Layer 3 of a small transformer language model trained on English Wikipedia (14 layers, counted from 0, width 128).
A neuron's activation on a vector x is GELU(gate . x) times (in . x), where the dot is the dot product.

Input weights of the MLP neurons that the questions are about. A number n stands for n times 0.005.
n16 gate: -19 -27 21 36 24 40 58 -13 -14 -6 29 11 1 4 52 -19 15 37 -21 24 10 -21 -9 36 -10 0 34 26 -22 4 4 19 -30 25 -23 -5 -37 -2 -3 -4 13 -12 56 24 -17 14 -32 -24 -24 1 -13 -11 -41 10 43 -21 15 -10 -14 22 13 -19 1 12 -15 13 -26 15 2 20 -17 -8 -19 -38 -18 25 -9 -23 24 13 6 63 -38 -47 -20 3 0 -29 -12 11 6 -55 7 17 -4 -32 17 -21 9 9 20 31 -32 0 -16 -7 -25 0 -24 39 -55 -12 2 33 29 6 -49 -1 -26 8 -51 1 7 6 -8 17 -8 -13
n47 gate: 2 5 23 -5 7 17 -8 -37 6 -17 -15 -13 -8 -1 6 20 -45 25 -28 8 0 -47 33 -23 27 19 19 13 -39 14 9 -62 32 -9 8 -3 -13 -10 70 -8 43 -24 -2 4 -59 -11 -6 44 31 -50 -37 -16 -2 9 23 17 28 -30 -14 -26 16 -41 35 19 31 46 21 -26 11 -1 30 -16 -24 32 40 -32 19 1 30 33 12 -8 9 -11 38 -7 -9 27 34 -24 8 -18 21 11 -4 22 2 2 34 -1 1 11 19 -4 -25 12 46 -48 -9 -26 -15 -2 12 24 14 28 21 6 69 20 8 -41 -41 -24 -45 -11 -2 2
n59 gate: -22 -53 48 34 -12 -5 20 46 -44 25 13 -51 32 -4 12 1 -5 6 -61 5 12 -2 -9 13 -2 -19 27 2 4 -23 3 5 -5 30 2 -54 -32 11 47 -2 20 20 2 -2 12 -2 29 7 -11 -16 -1 19 -19 46 -49 -60 49 -13 -28 5 26 -2 13 -2 45 3 -10 -31 -7 -13 -25 2 13 -12 34 18 21 41 20 33 3 -19 6 -4 -40 -6 10 49 6 -22 -1 -2 -35 -31 -1 -8 -5 12 -29 7 23 22 44 -15 -9 -4 29 -12 -20 -15 -46 12 27 52 19 15 -66 -14 -47 4 -35 -4 22 -32 -15 -39 11 12
n78 gate: -38 -3 8 -24 -2 -12 20 -20 -2 -20 16 -9 44 -29 40 14 36 -13 -50 -23 32 18 22 9 -15 31 5 -5 -28 -16 20 11 57 50 10 -26 48 5 11 -3 -56 -63 -13 -58 16 -17 -20 -7 -50 -11 -15 20 29 -29 -2 -3 -34 7 -17 -15 22 10 -17 -39 -8 43 -44 18 -54 -25 16 -27 -13 -11 -27 23 10 -3 26 -7 -22 14 -7 14 11 19 -4 -10 -7 -3 34 -14 -52 32 -35 17 49 -31 -46 -4 -5 57 -32 8 0 5 18 -13 -8 -22 5 -19 11 -4 -22 12 -35 0 -6 19 -19 -2 -5 27 4 13 10 1
n118 gate: -14 -43 12 19 6 -4 39 37 -8 -36 11 -51 2 5 -56 -5 -25 -38 -35 -12 -42 -17 19 24 1 13 1 13 24 9 -4 -54 -4 -31 -28 16 -1 2 -37 -17 -13 17 37 31 -8 -34 26 25 -29 2 5 -27 -5 -49 -23 31 17 -9 -32 -9 18 -61 -2 -23 18 -15 52 -11 -11 1 -34 -18 -35 -13 -79 13 -11 -28 -36 -14 6 -11 -18 7 45 -3 -24 17 -34 -21 17 0 27 3 25 38 -42 9 15 6 -20 -39 -1 15 22 -20 -36 -24 13 -12 12 -14 -5 49 -9 -20 -42 13 -30 -17 -14 -78 26 -27 13 28 -42 -41
n125 gate: -42 18 -14 -7 -4 -6 -13 -23 -15 4 -47 5 -20 -17 -41 -12 27 25 53 -37 -63 10 2 -25 -22 40 4 36 4 10 11 -13 -8 -19 37 -31 -4 -49 -37 -14 -18 0 -13 -31 -1 10 -19 1 25 14 28 34 1 29 -13 -22 -20 -34 -6 -7 20 -33 -7 -51 -16 18 9 -17 -23 -21 27 21 1 -18 -54 67 13 -68 -13 4 26 21 -1 20 -37 10 -16 -13 8 4 9 0 -23 -22 -16 -23 6 19 39 31 -41 -37 -2 -2 -14 21 6 50 13 -16 -47 -17 -10 15 -17 17 11 22 12 -32 -19 -5 -7 -23 12 18 -4 39
n188 gate: -11 6 -22 0 -25 22 10 -28 -2 -16 1 26 -26 50 -27 -5 32 7 19 32 -4 22 9 -16 34 -18 -51 -27 7 -25 22 42 10 -11 -32 25 23 -9 7 -61 -18 37 16 -47 -10 2 -28 -2 -45 28 -4 22 4 -30 30 -21 -14 -16 -18 20 -25 -8 11 28 -77 28 -10 6 -7 -11 -20 -53 -7 0 -14 3 -14 -27 -7 -12 13 -39 17 -4 12 -19 -33 -19 9 54 -79 -7 -16 4 -14 38 19 14 -5 40 7 23 20 4 -15 28 32 29 -2 10 -10 18 28 7 16 -16 -19 -27 22 -4 -43 -13 14 -4 8 -6 5 9
n203 gate: -23 -19 28 -12 -13 30 15 39 -27 11 21 10 30 -14 9 15 40 -4 -22 -2 -28 -25 -22 -8 -25 12 -1 25 8 14 -10 -24 5 46 23 -10 11 10 -3 4 -1 -19 31 -47 10 -25 -4 0 68 10 -16 22 -10 27 17 -62 -9 29 -64 4 -26 -38 10 2 38 20 18 2 14 -14 -7 39 23 18 -11 -21 17 -27 33 -13 -1 -55 -15 7 -5 6 32 -8 -14 21 -33 12 -24 -9 -24 -2 -25 -23 13 28 1 1 52 13 -6 11 -21 -9 -23 0 -26 -9 8 12 -25 -13 -38 95 2 -45 -5 9 15 22 -37 -16 6 15
n217 gate: 21 -8 -17 -30 7 -40 0 -38 -22 4 -11 -2 14 -46 8 18 -21 10 1 -7 -8 -32 15 10 -6 29 58 -13 -28 -5 -22 -33 15 24 -15 -17 -32 7 -1 9 4 -47 40 -6 -13 -34 -21 -37 23 1 0 -2 -15 33 7 -12 4 -9 44 -19 -34 23 33 -6 41 24 -7 -23 15 -25 -68 -13 -10 29 19 20 22 20 -15 -33 8 27 -41 -32 10 -28 3 -34 11 -21 -23 10 5 -23 -16 32 -10 -2 7 -15 33 -26 -8 7 3 -29 1 -31 -12 -7 17 34 -4 -36 49 -55 -8 -55 -14 17 -18 -69 12 -19 12 -24 -17 -33
n302 gate: -32 -38 -10 46 -25 -16 33 -12 14 30 -31 3 -43 -21 14 -53 10 -18 6 -16 39 8 -51 5 -7 25 7 -1 38 -42 41 1 -4 26 2 -20 -1 -14 19 -35 36 -6 -19 34 9 -13 -11 -7 -10 72 24 13 -35 26 -29 -9 -9 22 30 -9 5 2 -21 -2 29 33 71 6 18 39 -42 21 -26 6 19 -2 6 32 5 25 23 9 -26 37 25 -4 6 -12 16 23 -3 -42 -22 12 -16 35 -8 -2 -42 -20 8 24 20 -17 36 -11 23 26 -23 -10 1 25 -39 39 4 7 -2 6 17 -12 62 -8 -2 -22 39 30 3 -19
n16 in: -25 -8 34 34 -13 23 27 -10 54 29 -3 -7 8 27 7 25 -8 13 -14 -26 -16 -2 -12 4 -6 1 -13 2 -17 -62 -44 9 -16 -12 -1 12 -17 8 -44 -12 -9 -1 -6 -18 3 3 -47 -18 -33 6 30 -40 -18 -36 22 -1 -24 -48 -5 -3 -32 -10 30 53 8 -20 12 9 2 -8 -24 -17 3 5 -2 9 34 -4 33 12 7 37 -8 -12 0 -27 5 -25 -41 4 10 24 -8 -24 -34 -17 35 -2 -27 -14 -6 19 -7 21 -4 -50 47 -33 18 -14 -16 -32 -57 18 14 3 33 8 -3 -44 -12 -3 -37 13 -11 35 -12 22
n47 in: 26 -2 -13 25 30 -12 -17 39 18 -26 16 24 -6 -19 48 20 -14 6 26 -2 3 26 -15 -19 -10 9 6 53 -61 -17 48 -64 -28 -34 25 2 13 -2 -16 36 -37 7 45 36 16 -43 -46 40 0 -18 -33 -9 22 4 18 7 -41 -39 2 -13 19 26 31 9 30 23 13 18 14 22 -34 23 -51 -8 -43 26 7 13 25 26 -11 -49 9 -5 19 -16 18 30 9 21 2 -21 1 33 1 -24 -8 13 31 9 37 12 -49 -27 -15 -6 16 -2 -38 -3 -18 -10 43 -6 8 -37 19 16 12 4 -16 -28 17 34 26 24 -70 42
n59 in: -39 -29 31 24 -24 15 25 11 -83 10 16 -22 -35 -29 33 -9 -19 1 -46 -10 19 20 -12 -32 -8 -46 -1 5 -27 -41 11 4 -10 5 30 -25 -18 2 30 -10 -10 -1 -31 9 36 16 27 4 8 -18 43 -15 -4 2 0 -40 4 22 -36 16 40 54 -9 -23 29 11 8 -1 5 19 4 15 26 54 16 18 1 25 15 36 -1 -9 -29 27 -5 14 34 46 -25 13 24 7 -22 -38 -3 -26 11 -54 -18 18 -14 1 44 -9 5 -27 13 11 -34 -20 -49 26 28 21 -12 -24 28 47 0 7 23 -65 0 0 21 -17 -10 0
n78 in: -24 2 31 -11 -17 -30 -14 23 -12 15 3 11 -5 -33 -11 -11 10 4 -15 -4 -56 11 -26 22 -13 20 5 13 -31 -8 8 31 8 -11 30 -17 -6 12 -5 -13 -21 -26 7 -3 -18 30 14 -7 -16 -5 -4 5 -3 -47 1 19 -45 52 8 71 -18 -7 -18 25 5 -30 -44 10 -48 -6 -36 -28 34 -5 16 16 19 6 -7 16 -40 25 66 -29 10 -12 -9 20 39 -20 11 -27 14 14 16 29 -27 19 5 -62 16 35 -29 -26 -46 5 9 -49 36 15 35 43 12 12 11 69 17 -8 -21 -14 8 10 -16 -24 -22 34 -34 -33
n118 in: 21 49 2 -22 -2 10 6 13 -39 22 37 11 -5 -57 -11 2 -55 -12 26 30 10 -65 -9 4 -6 -3 -21 49 66 25 24 -67 17 15 42 11 70 -2 -9 8 -24 -8 32 12 -27 -7 29 36 -60 12 6 -10 18 -2 -4 -10 -14 25 -27 -3 -12 43 2 20 -6 -23 -43 -9 -11 27 -20 34 17 -13 17 -7 -2 -26 27 -14 -40 16 -16 29 -17 -28 -8 25 -2 23 37 -38 58 19 4 21 -33 -37 35 -32 -8 15 -40 -2 41 8 -26 5 21 22 -7 20 -25 -4 -13 30 25 -37 23 20 -1 78 -18 7 -39 -44 -13 -11
n125 in: 24 1 -19 -34 43 -3 -26 3 -32 -7 -27 -7 7 4 -33 -16 -45 -10 -1 -3 -10 13 43 28 -29 10 -13 -9 -5 66 42 8 -27 4 6 33 -46 -24 -43 -11 -20 30 -4 2 -23 -20 8 44 -12 33 13 15 4 10 -19 -8 -29 -2 19 0 6 7 15 38 -15 -9 23 -12 5 15 27 26 12 -24 -13 20 -21 -60 38 -10 5 30 -13 -14 8 22 41 17 -7 -37 35 19 -25 12 -27 -7 18 -7 29 -3 -13 -6 12 3 19 11 2 45 -31 -51 1 -26 11 -20 9 -1 10 1 2 -31 -6 -33 -57 60 28 31 -47 -12
n188 in: -51 -13 40 -4 -23 -1 -3 6 -16 52 4 -3 -57 18 -13 -18 8 34 -20 -25 -27 -8 12 20 4 -13 19 59 -20 12 35 -8 34 1 -25 23 30 22 1 -17 17 -7 -35 4 -16 40 23 -48 3 17 -37 -23 12 6 -26 -2 5 -6 43 -30 -11 49 -41 16 17 -28 -16 -21 -13 12 5 45 24 22 -23 25 2 19 20 10 -50 16 -23 0 33 -6 -6 19 -10 -30 41 23 43 24 61 -11 -6 10 -27 -20 -33 -11 -22 35 18 7 12 -26 -7 0 8 5 4 30 -6 -19 -20 6 -21 -29 17 -6 -4 -6 -2 13 3 7
n203 in: -11 -42 9 19 11 4 -2 -1 -19 -16 -26 3 -8 7 -10 4 22 -11 -11 71 -10 -9 -16 -25 7 11 -30 -1 44 12 -52 25 -22 22 -5 -14 38 39 10 20 -3 8 35 25 4 26 41 8 -70 16 20 42 40 17 6 -34 -36 -15 5 -3 19 -8 16 15 29 17 -16 16 -2 -13 34 -11 0 -46 -2 21 34 27 28 -34 -3 -22 -1 -10 -13 -15 -23 12 5 -31 7 -10 -19 -35 33 -6 0 2 -24 -57 13 -28 15 -41 29 25 45 -24 -15 -48 16 28 -17 -19 -24 -58 10 -1 1 -8 -26 22 43 -34 -5 -2 -2 34
n217 in: -15 -29 -59 -26 -49 -14 19 19 -20 13 -1 33 -15 -14 29 3 49 3 -67 -16 -4 0 -4 -25 -38 -22 35 -26 -30 33 -83 25 -17 34 49 -2 -46 3 6 -7 4 -23 6 -8 -30 5 31 -22 -6 -2 -2 13 -6 19 -28 -23 2 23 21 16 -9 36 -34 2 -2 16 32 -43 -22 4 0 -44 -1 13 43 29 9 -18 -35 -16 1 18 -39 -48 -2 -6 36 -28 19 -17 25 25 6 -3 3 39 -5 -46 -21 -21 22 17 28 -2 -27 -3 13 17 -26 -2 42 4 32 -40 21 -29 -16 -29 -5 -23 -21 -36 17 24 41 -27 -34 -57
n302 in: 8 20 26 -2 20 6 17 43 7 -28 4 -3 21 -49 19 10 -18 24 -19 -1 34 47 8 -18 30 24 -12 7 -8 -9 39 3 -9 15 21 -73 -30 -27 -25 26 -28 -25 -7 -4 -9 7 3 13 36 22 17 -1 18 -18 -15 -13 -3 16 12 7 25 36 2 38 60 16 -14 10 15 -6 -9 2 14 -3 10 26 -9 -25 -3 27 -35 -4 17 58 -3 -1 24 -6 21 72 17 -11 -17 37 -45 7 -7 -29 -27 -25 -5 -24 -8 -4 -22 46 1 1 -1 -31 -7 14 11 -43 -15 2 -4 54 -16 20 -2 -3 10 -27 18 -36 23 38

Each question shows a token from some text and the vector x that enters the MLP there. A number n stands for n times 0.049.

" def": -5 9 -3 24 -1 -16 29 -11 8 -16 12 45 15 -12 -12 8 5 -16 -7 4 2 -12 -10 -22 13 0 -31 -6 21 40 22 -20 -23 -8 0 28 -3 -18 10 29 15 -19 23 26 5 2 -7 18 -18 -2 9 -6 -8 -3 2 -39 8 21 17 41 -18 15 -17 -6 22 -5 -8 -6 2 19 11 22 -7 25 21 45 29 6 7 20 8 11 -37 -25 -13 11 10 30 36 -14 11 0 -1 3 5 -8 -15 36 40 -5 -13 -9 26 -18 24 13 17 -32 6 -11 2 0 10 15 -56 15 -14 19 18 14 6 -20 22 -7 24 30 -23 -49
Which of these neurons fires most? n118

",": -1 -18 -4 14 -13 -17 16 -12 5 5 4 71 12 -5 24 -19 -9 -13 17 -10 -20 28 -8 -9 -7 4 -12 11 -7 -2 30 20 -14 1 -2 -5 -9 9 -3 -17 14 -21 6 -13 -7 0 -19 6 -14 -1 19 3 4 -18 5 5 4 -33 -39 18 15 -15 -33 -6 13 25 -3 -8 -11 2 -3 -14 11 -30 36 19 -6 -11 12 0 14 -20 3 -6 8 43 0 -16 -17 -5 -20 -5 -17 13 -5 -25 9 13 -16 12 7 -1 -9 1 -17 35 -7 -9 5 16 -1 17 -9 38 -1 6 13 -10 -2 -7 6 -12 -12 7 6 32 3 -22
Which of these neurons fires most? n78

" and": 8 -13 -15 0 -8 3 5 9 7 -49 -9 64 11 -12 -17 8 12 -12 14 -4 -1 30 -17 -13 35 -2 -13 -11 55 0 18 -34 7 -28 -12 20 19 12 -7 -7 11 13 2 -10 1 -7 -8 18 -36 3 26 14 5 -9 10 0 -1 -23 -30 18 -11 -10 -3 -4 -46 17 17 -21 -39 -3 10 -17 -15 -20 -22 -7 -29 -15 -4 3 -3 -27 1 2 7 3 6 2 3 17 -2 -6 8 8 -28 -30 3 -6 -23 6 19 15 -19 -17 -4 55 6 -4 2 28 -12 -5 1 27 -6 -19 -19 -1 15 24 4 5 3 5 19 -8 5 -35
Which neuron fires most, and how strongly? n118, at about 2.4

"Med": -21 4 40 -19 15 2 22 1 -24 34 -15 34 14 -22 10 -27 -11 14 40 7 -21 17 -5 -13 -19 11 20 16 -2 66 -7 3 5 16 -1 15 24 -22 47 18 -6 -47 7 -17 9 -11 13 -14 8 -4 27 -9 10 -8 3 -27 -1 -11 -21 1 16 21 -20 16 -14 -13 6 -8 -16 21 -4 -12 -17 28 -1 -13 25 -23 1 21 -8 -20 -31 -2 -12 -17 -9 -19 12 -2 -3 13 -8 -28 -12 13 1 -24 34 24 -24 -4 -30 14 15 3 -31 -27 -34 0 41 -3 7 15 -17 44 23 -38 -11 -26 -47 -45 -10 -4 -36 12 -20 14
Which neuron fires most, and how strongly? n217, at about 2.7

"E": -11 -5 15 -18 -24 -31 15 14 10 8 -36 43 0 -5 -5 -9 2 -47 5 37 -1 8 32 -12 7 40 -5 13 32 -47 -5 27 34 -11 -23 27 1 9 -7 15 10 19 -5 -6 21 52 -15 -20 -31 4 -4 8 -16 29 4 -5 31 -6 -16 -5 -17 27 -7 5 -20 -18 -12 -9 -3 4 -6 -7 8 -25 -30 22 -18 -35 0 7 11 37 29 -7 9 29 -23 -9 22 6 5 14 -49 15 11 1 26 -26 -4 14 -17 9 -16 11 -26 13 7 10 -28 0 -2 17 10 4 18 -21 28 28 3 -8 -15 15 5 9 18 20 12 30
Which neuron fires most, and how strongly? n188, at about 3.2

"att": 0 20 -1 5 -18 -20 8 10 5 -7 -8 27 -22 -14 12 -4 2 35 -24 6 -37 56 2 7 -10 33 0 -14 -52 43 13 3 -5 0 3 34 -19 -11 -2 -18 36 -38 -16 25 11 7 22 3 -26 -5 -5 -9 -12 -7 20 32 -15 15 -3 22 22 29 -3 27 -8 0 9 24 27 -8 22 7 2 -6 -13 -31 -10 28 13 24 27 -23 -5 17 33 -24 -25 7 25 -7 23 -3 -49 -2 -10 8 -25 -1 5 6 19 16 -7 -53 -15 -21 -49 19 -9 -3 -15 5 -15 11 -17 -47 19 8 -35 39 11 -5 -40 3 -17 10 -2 -21
Which of these neurons fires most? n47

" ": 9 -13 -6 15 3 -8 13 -9 1 -19 -4 71 -15 7 2 -16 26 7 27 6 0 -4 -31 -2 -7 13 -31 7 28 -8 1 17 14 -40 -9 13 23 8 -18 1 4 -26 -3 -19 15 -3 -6 6 -1 -16 -16 5 -13 6 21 5 -14 -11 -12 -18 9 -6 -7 5 11 -12 -4 12 23 5 28 0 23 8 -11 -31 24 16 -4 -11 -7 10 -5 -26 19 -8 8 -2 9 -9 6 -6 -33 -8 20 -21 -4 -6 -24 -8 4 8 3 -29 1 -16 -4 -4 11 17 7 26 7 -1 -17 10 -30 13 -13 -23 1 -4 -9 0 37 -16 -2 -18
Which of these neurons fires most? n203

" executive": -27 15 30 3 -7 6 -6 16 -9 -13 -15 39 -18 0 14 -56 -2 -27 -9 5 -7 0 -19 -9 33 9 -20 5 -43 -39 -3 -7 -10 14 -16 12 -41 18 1 -3 5 30 14 13 -32 14 3 2 -25 -23 0 27 -3 -6 -13 -13 5 4 26 56 -18 25 17 6 3 -11 2 9 12 6 -22 -12 -6 15 4 25 13 -6 35 -10 -4 -14 -10 -57 -4 26 -9 -11 -5 -9 0 -25 34 -21 15 -33 -9 5 21 -23 -16 -1 5 -20 -3 12 25 19 -15 -8 -4 -30 18 9 8 -30 18 15 14 1 -25 5 3 3 -1 42 -44 -9
The two highest activations, in order: n16, n188

" of": -12 -7 -13 17 -45 -38 2 42 3 -42 18 59 17 9 -5 11 2 6 26 -5 -11 -1 -15 -7 -23 -2 -16 14 -15 40 14 -27 21 -21 37 -13 5 -19 1 -31 0 13 1 0 1 10 -5 -10 -29 -8 17 21 41 -7 -10 38 -8 0 -2 13 -17 -1 -23 -17 8 -7 -7 -17 -41 -1 19 -4 18 7 7 31 0 -10 6 6 -25 12 14 -17 -8 4 27 20 4 -23 -6 -2 -10 5 18 -28 12 -25 19 -7 -17 6 4 -17 13 23 15 25 -8 -7 -21 0 4 16 -33 23 8 13 33 -13 -2 -16 13 -4 24 8 -6 -30
Which of these neurons fires most? n125

"f": -9 -9 -7 6 17 -28 9 -31 -7 -26 -11 33 3 -13 6 -13 31 -20 -6 -10 38 0 16 -18 -4 -3 -5 2 31 9 -21 -2 16 -6 -63 10 82 -36 42 12 12 -22 6 -6 -26 31 -2 -15 -7 39 -9 -1 29 -5 2 -3 -3 -2 -47 1 16 -4 -9 -17 41 13 24 -11 21 20 -15 16 7 14 20 0 -30 -16 -29 -12 -22 4 -2 21 -6 10 0 -15 8 0 24 -9 -51 11 -17 11 -1 17 -35 14 -3 4 -18 -51 21 12 26 24 -17 0 -38 -7 5 7 -12 -11 -3 22 -3 4 -2 -64 -19 3 -20 -15 -21 9
The two highest activations, in order: n302, n203

"in": -19 6 -33 6 23 -3 22 48 25 -24 -17 27 20 34 2 7 1 3 -53 -7 -11 -9 -18 -28 -3 3 16 -29 16 -11 9 -26 -14 -55 -3 28 9 -32 52 14 13 21 6 28 -18 26 -23 6 -4 0 -11 -3 -10 -7 -6 -30 -10 0 -18 13 -11 -4 -8 -6 35 -16 3 -23 -27 6 -25 -10 -33 -8 28 17 -16 7 -14 -6 -16 29 -10 -14 -5 17 16 19 29 -17 -4 -13 -60 -8 11 -27 6 7 7 5 3 3 9 23 -10 -25 -5 -28 22 21 -46 -9 -17 34 -33 12 -47 -38 2 37 -4 -11 21 -21 -15 -4 -11 -9
Which of these neurons fires most? n47

" often": -21 -13 8 -22 -8 18 13 -18 -25 -6 -24 46 -5 11 9 1 4 25 4 -28 -14 44 -1 31 16 -16 -41 -6 -17 -43 -12 10 1 -11 -19 39 15 -28 -5 7 3 14 9 -6 -7 33 25 -37 -20 9 -17 -4 -10 -25 12 -19 15 -1 35 44 6 -18 8 19 17 -34 -33 26 -34 -14 -3 0 -9 -10 -23 7 5 6 14 18 21 -8 24 -38 -3 28 15 24 12 -7 0 -16 22 -13 -8 26 12 5 17 -1 8 -3 -6 5 -13 40 13 26 -3 17 -48 -1 12 -17 -15 -3 16 13 6 -10 -10 14 2 7 12 41 -14 -23
Which of these neurons fires most? n188

" hard": 16 10 5 -4 -13 -55 -24 0 12 -10 -30 44 10 7 28 14 8 7 -6 -23 1 6 6 17 14 -30 -21 3 18 -1 0 -14 11 1 -3 29 -1 -21 -16 57 31 8 -20 -16 -1 14 14 -25 8 -19 21 5 -13 -11 35 15 5 24 1 37 -13 -2 18 29 -4 16 -14 17 -18 -3 3 19 21 2 17 -3 -41 0 -12 13 32 25 -6 -8 -22 51 -6 -5 13 15 -14 -4 0 -31 14 -11 -11 1 46 -6 36 -8 -24 18 40 4 -8 24 20 33 34 -1 -10 15 -7 -12 -5 18 -33 20 4 19 -4 12 -17 -3 11 32
Which of these neurons fires most? n217

" government": 9 13 5 17 -27 4 -15 33 2 16 -19 41 -14 16 15 -37 -10 -40 28 27 4 23 -32 34 47 -10 -37 -14 -17 -17 -5 -30 -4 22 -24 -13 -7 14 20 -3 10 -18 -3 -21 -16 -13 1 18 -16 -13 14 12 -4 -3 7 -20 -2 -18 -4 51 1 4 -28 3 22 27 14 -4 14 -6 -14 5 8 19 -33 42 -26 -8 32 -6 -16 -19 -38 -14 3 10 7 10 -12 5 -4 -12 -17 6 13 -20 0 -2 -4 -22 -16 -11 25 3 21 3 30 31 -26 4 -36 -14 21 -4 -25 4 -24 42 17 -16 -19 -15 13 -17 -3 29 -16 19
Which of these neurons fires most? n203

"ter": -47 -30 2 -8 -16 23 4 5 -15 6 2 28 -19 -23 -61 -11 20 -6 -13 -1 14 38 -3 0 -16 27 0 -16 48 -19 0 -1 -8 -21 5 -31 19 -15 7 7 -11 -28 3 14 -12 53 0 -29 21 -5 20 -2 15 -15 -15 -22 -1 2 13 17 -27 9 -6 22 -11 36 10 -24 -15 0 28 5 1 -8 -5 21 -9 21 -4 -12 -14 14 -27 16 -42 -6 -19 -52 3 -3 1 -5 -41 -31 -15 -19 19 -12 15 -19 -11 -14 -42 4 18 -20 6 -14 21 -5 -49 23 -13 -13 -13 11 -35 -13 -48 7 -16 5 37 1 -14 -55 -3 20
Which of these neurons fires most? n59

" on": -5 6 -16 15 -15 11 15 6 15 -3 -28 66 14 -2 11 10 22 5 -24 -4 9 -8 8 -4 34 -14 -12 -18 30 -3 17 29 20 -26 20 11 2 -8 -2 41 11 -13 -12 9 11 22 6 12 -15 -3 2 16 28 -6 -10 12 5 5 5 14 -25 7 -6 -12 -40 7 -3 -38 -24 16 25 -8 7 32 1 27 -24 18 -28 -19 -29 -22 -1 -11 -17 -18 7 -8 -5 0 11 13 14 14 6 -9 13 3 25 -19 -17 4 6 -19 -15 21 -3 16 13 26 -13 26 -21 8 -12 16 5 -5 -19 5 20 -4 -31 6 -2 -39 -3 -31
Which neuron fires most, and how strongly? n47, at about 0.31

" by": -36 7 16 -17 1 -24 -6 -22 -1 -6 -6 66 -3 6 -34 3 -14 -7 -14 -4 18 -16 -9 -28 -5 -35 -13 -14 5 -20 -2 -3 27 8 -25 15 7 6 -8 -4 -2 -15 -8 -3 13 -5 14 -7 -4 -13 6 -9 3 11 -19 12 12 -11 3 32 -4 -11 -11 -17 -14 9 -6 -2 -5 20 20 11 9 -8 23 29 -22 3 -13 -11 -19 -17 19 -36 -30 -40 21 4 -19 -8 -13 -13 17 13 15 -35 -10 6 7 -5 -15 21 -4 -24 28 50 9 10 5 2 -12 24 -6 10 -23 1 2 12 33 9 13 -10 5 -16 6 -36 8 -4
The two highest activations, in order: n188, n16

" in": 6 -4 -10 -6 -24 -15 10 -9 9 -21 -17 72 3 13 2 -19 8 11 -1 17 19 12 7 -5 -14 10 -2 10 3 -9 9 18 30 2 17 11 1 31 8 27 10 3 -11 0 21 10 19 -3 -6 -8 15 16 11 0 -3 16 2 -22 -21 16 -2 10 -5 4 -24 -6 -9 -15 -19 -7 31 -2 12 21 -6 22 -15 23 -20 -19 -35 -8 29 -17 9 -11 11 -14 -28 3 1 4 7 18 17 -21 10 9 18 4 -21 7 -10 -34 0 32 -12 25 -2 13 2 1 9 -4 -4 35 10 2 25 19 -2 -23 12 7 -9 -12 0 -14
Which three neurons fire most, strongest first? n78, n16, n188

"y": -13 2 -2 9 14 -77 1 -40 -11 19 2 37 -7 -2 -8 -14 8 -2 20 -19 30 16 14 8 27 9 7 -25 -18 13 1 14 -43 -29 34 12 4 -6 -25 -5 -11 4 -6 -9 2 -17 14 -25 -19 13 1 16 -3 9 -19 -3 -32 1 14 14 29 15 -17 -25 15 -7 -9 -17 25 3 3 23 36 -44 0 -7 -22 -8 17 29 -6 11 25 -21 -16 1 11 9 4 13 9 -30 -66 12 12 -37 -2 -4 -27 8 -7 -19 -9 -17 -13 -35 -8 9 6 -29 -28 39 7 -8 -3 -41 -12 -9 -28 33 1 14 -12 -16 -5 -8 9 -5
Which three neurons fire most, strongest first? n125, n302, n59

"ton": -6 10 -14 -14 -15 27 -12 -29 -16 28 14 40 5 -33 1 -34 29 13 13 7 17 27 -10 -16 12 4 16 5 14 6 3 -7 -10 -34 41 -30 -11 14 -18 28 5 9 23 4 16 9 -6 -8 -17 20 -18 26 34 -10 -18 -59 -1 -10 23 35 -25 -6 12 -8 15 -3 16 14 17 -19 4 -26 22 -27 -9 5 2 10 -24 19 -7 -2 -13 5 -17 -34 -23 -12 28 -11 -13 22 -55 23 -3 -19 30 -4 -7 10 11 -13 -22 -26 -17 -17 -5 11 -12 18 -37 16 -26 6 -24 -4 8 -15 -35 12 -12 -33 15 13 34 -3 -19 17
Which three neurons fire most, strongest first? n217, n302, n59

" School": -1 10 9 -1 -13 30 -5 38 -28 21 -19 52 -19 -26 13 -8 -2 -11 -2 28 -1 42 -40 21 -24 -9 5 -18 32 -29 4 0 -13 2 17 13 16 11 0 -4 -7 9 7 5 20 10 -10 33 -9 3 -12 23 -30 34 10 30 -6 3 -15 33 -8 23 -12 30 29 12 -2 -18 -8 -4 -29 -4 27 -2 -8 24 -17 -14 22 -17 -23 -16 -1 -21 -6 -18 -14 -1 13 20 12 20 -11 -29 32 12 -18 1 -7 -1 3 -24 -7 -15 -10 -7 -57 0 -23 -2 -5 -26 26 12 -11 -5 -25 -9 30 -25 -19 13 33 6 -1 -27 -1 5
Which neuron fires most, and how strongly? n203, at about 5.1

"F": -16 -6 13 2 15 -33 20 -8 1 -3 -30 46 37 0 4 -7 19 -43 -14 5 11 6 4 21 9 -4 -20 11 48 1 8 14 21 9 -24 15 57 -8 1 27 9 -25 3 2 -10 5 6 10 -14 1 9 7 32 5 20 -9 13 3 -15 -6 -10 25 -8 10 29 0 10 -5 4 17 -39 -34 -3 16 14 15 -57 -36 -15 0 17 27 7 0 33 29 5 -17 11 1 30 14 -61 18 -4 9 12 -8 21 10 -14 14 -17 13 28 39 4 -13 -17 12 -37 -11 1 20 -10 -5 -1 -2 14 -13 -14 -10 -25 2 25 -8 -15 25
Which of these neurons fires most? n302

"ough": 14 6 -15 2 25 4 1 -23 -24 -34 -24 19 -14 29 6 -15 48 23 -2 -15 21 43 20 -3 -22 -7 7 -19 -21 -5 20 -42 -10 -23 7 -9 18 3 -36 11 2 16 8 11 0 60 17 6 -26 4 25 10 -6 -21 7 10 -15 48 -1 30 6 20 18 10 -19 38 -18 23 18 -4 -1 -39 -1 -47 -3 35 -31 -14 5 2 19 25 23 -15 12 35 24 34 8 -6 18 24 -5 -18 -22 -2 -14 -11 -28 -5 11 -20 -12 12 -30 -39 -22 34 3 -7 -19 -14 -5 15 -50 -27 26 15 2 -15 32 -12 57 9 17 15 5 -30
The two highest activations, in order: n125, n78

" different": -35 5 33 -18 6 -9 3 39 -12 -11 10 52 -11 26 21 8 -18 18 -10 3 9 21 -23 0 14 -15 -29 7 -3 -10 -4 -4 -13 16 6 1 43 12 23 13 6 14 5 -14 -13 20 8 30 -3 -10 23 -6 -9 -43 37 -14 5 12 28 33 7 12 -29 12 22 15 -30 -19 -1 -10 12 7 -13 -2 8 -26 -2 6 4 5 8 -7 -5 -23 21 -8 -14 25 20 7 13 -17 18 5 34 -2 14 11 69 -24 3 -31 -27 -8 21 16 -3 10 2 27 -11 20 7 -2 -25 20 18 0 7 -12 -26 33 -11 4 -15 22 -4 -25
Which neuron fires most, and how strongly? n47, at about 1.1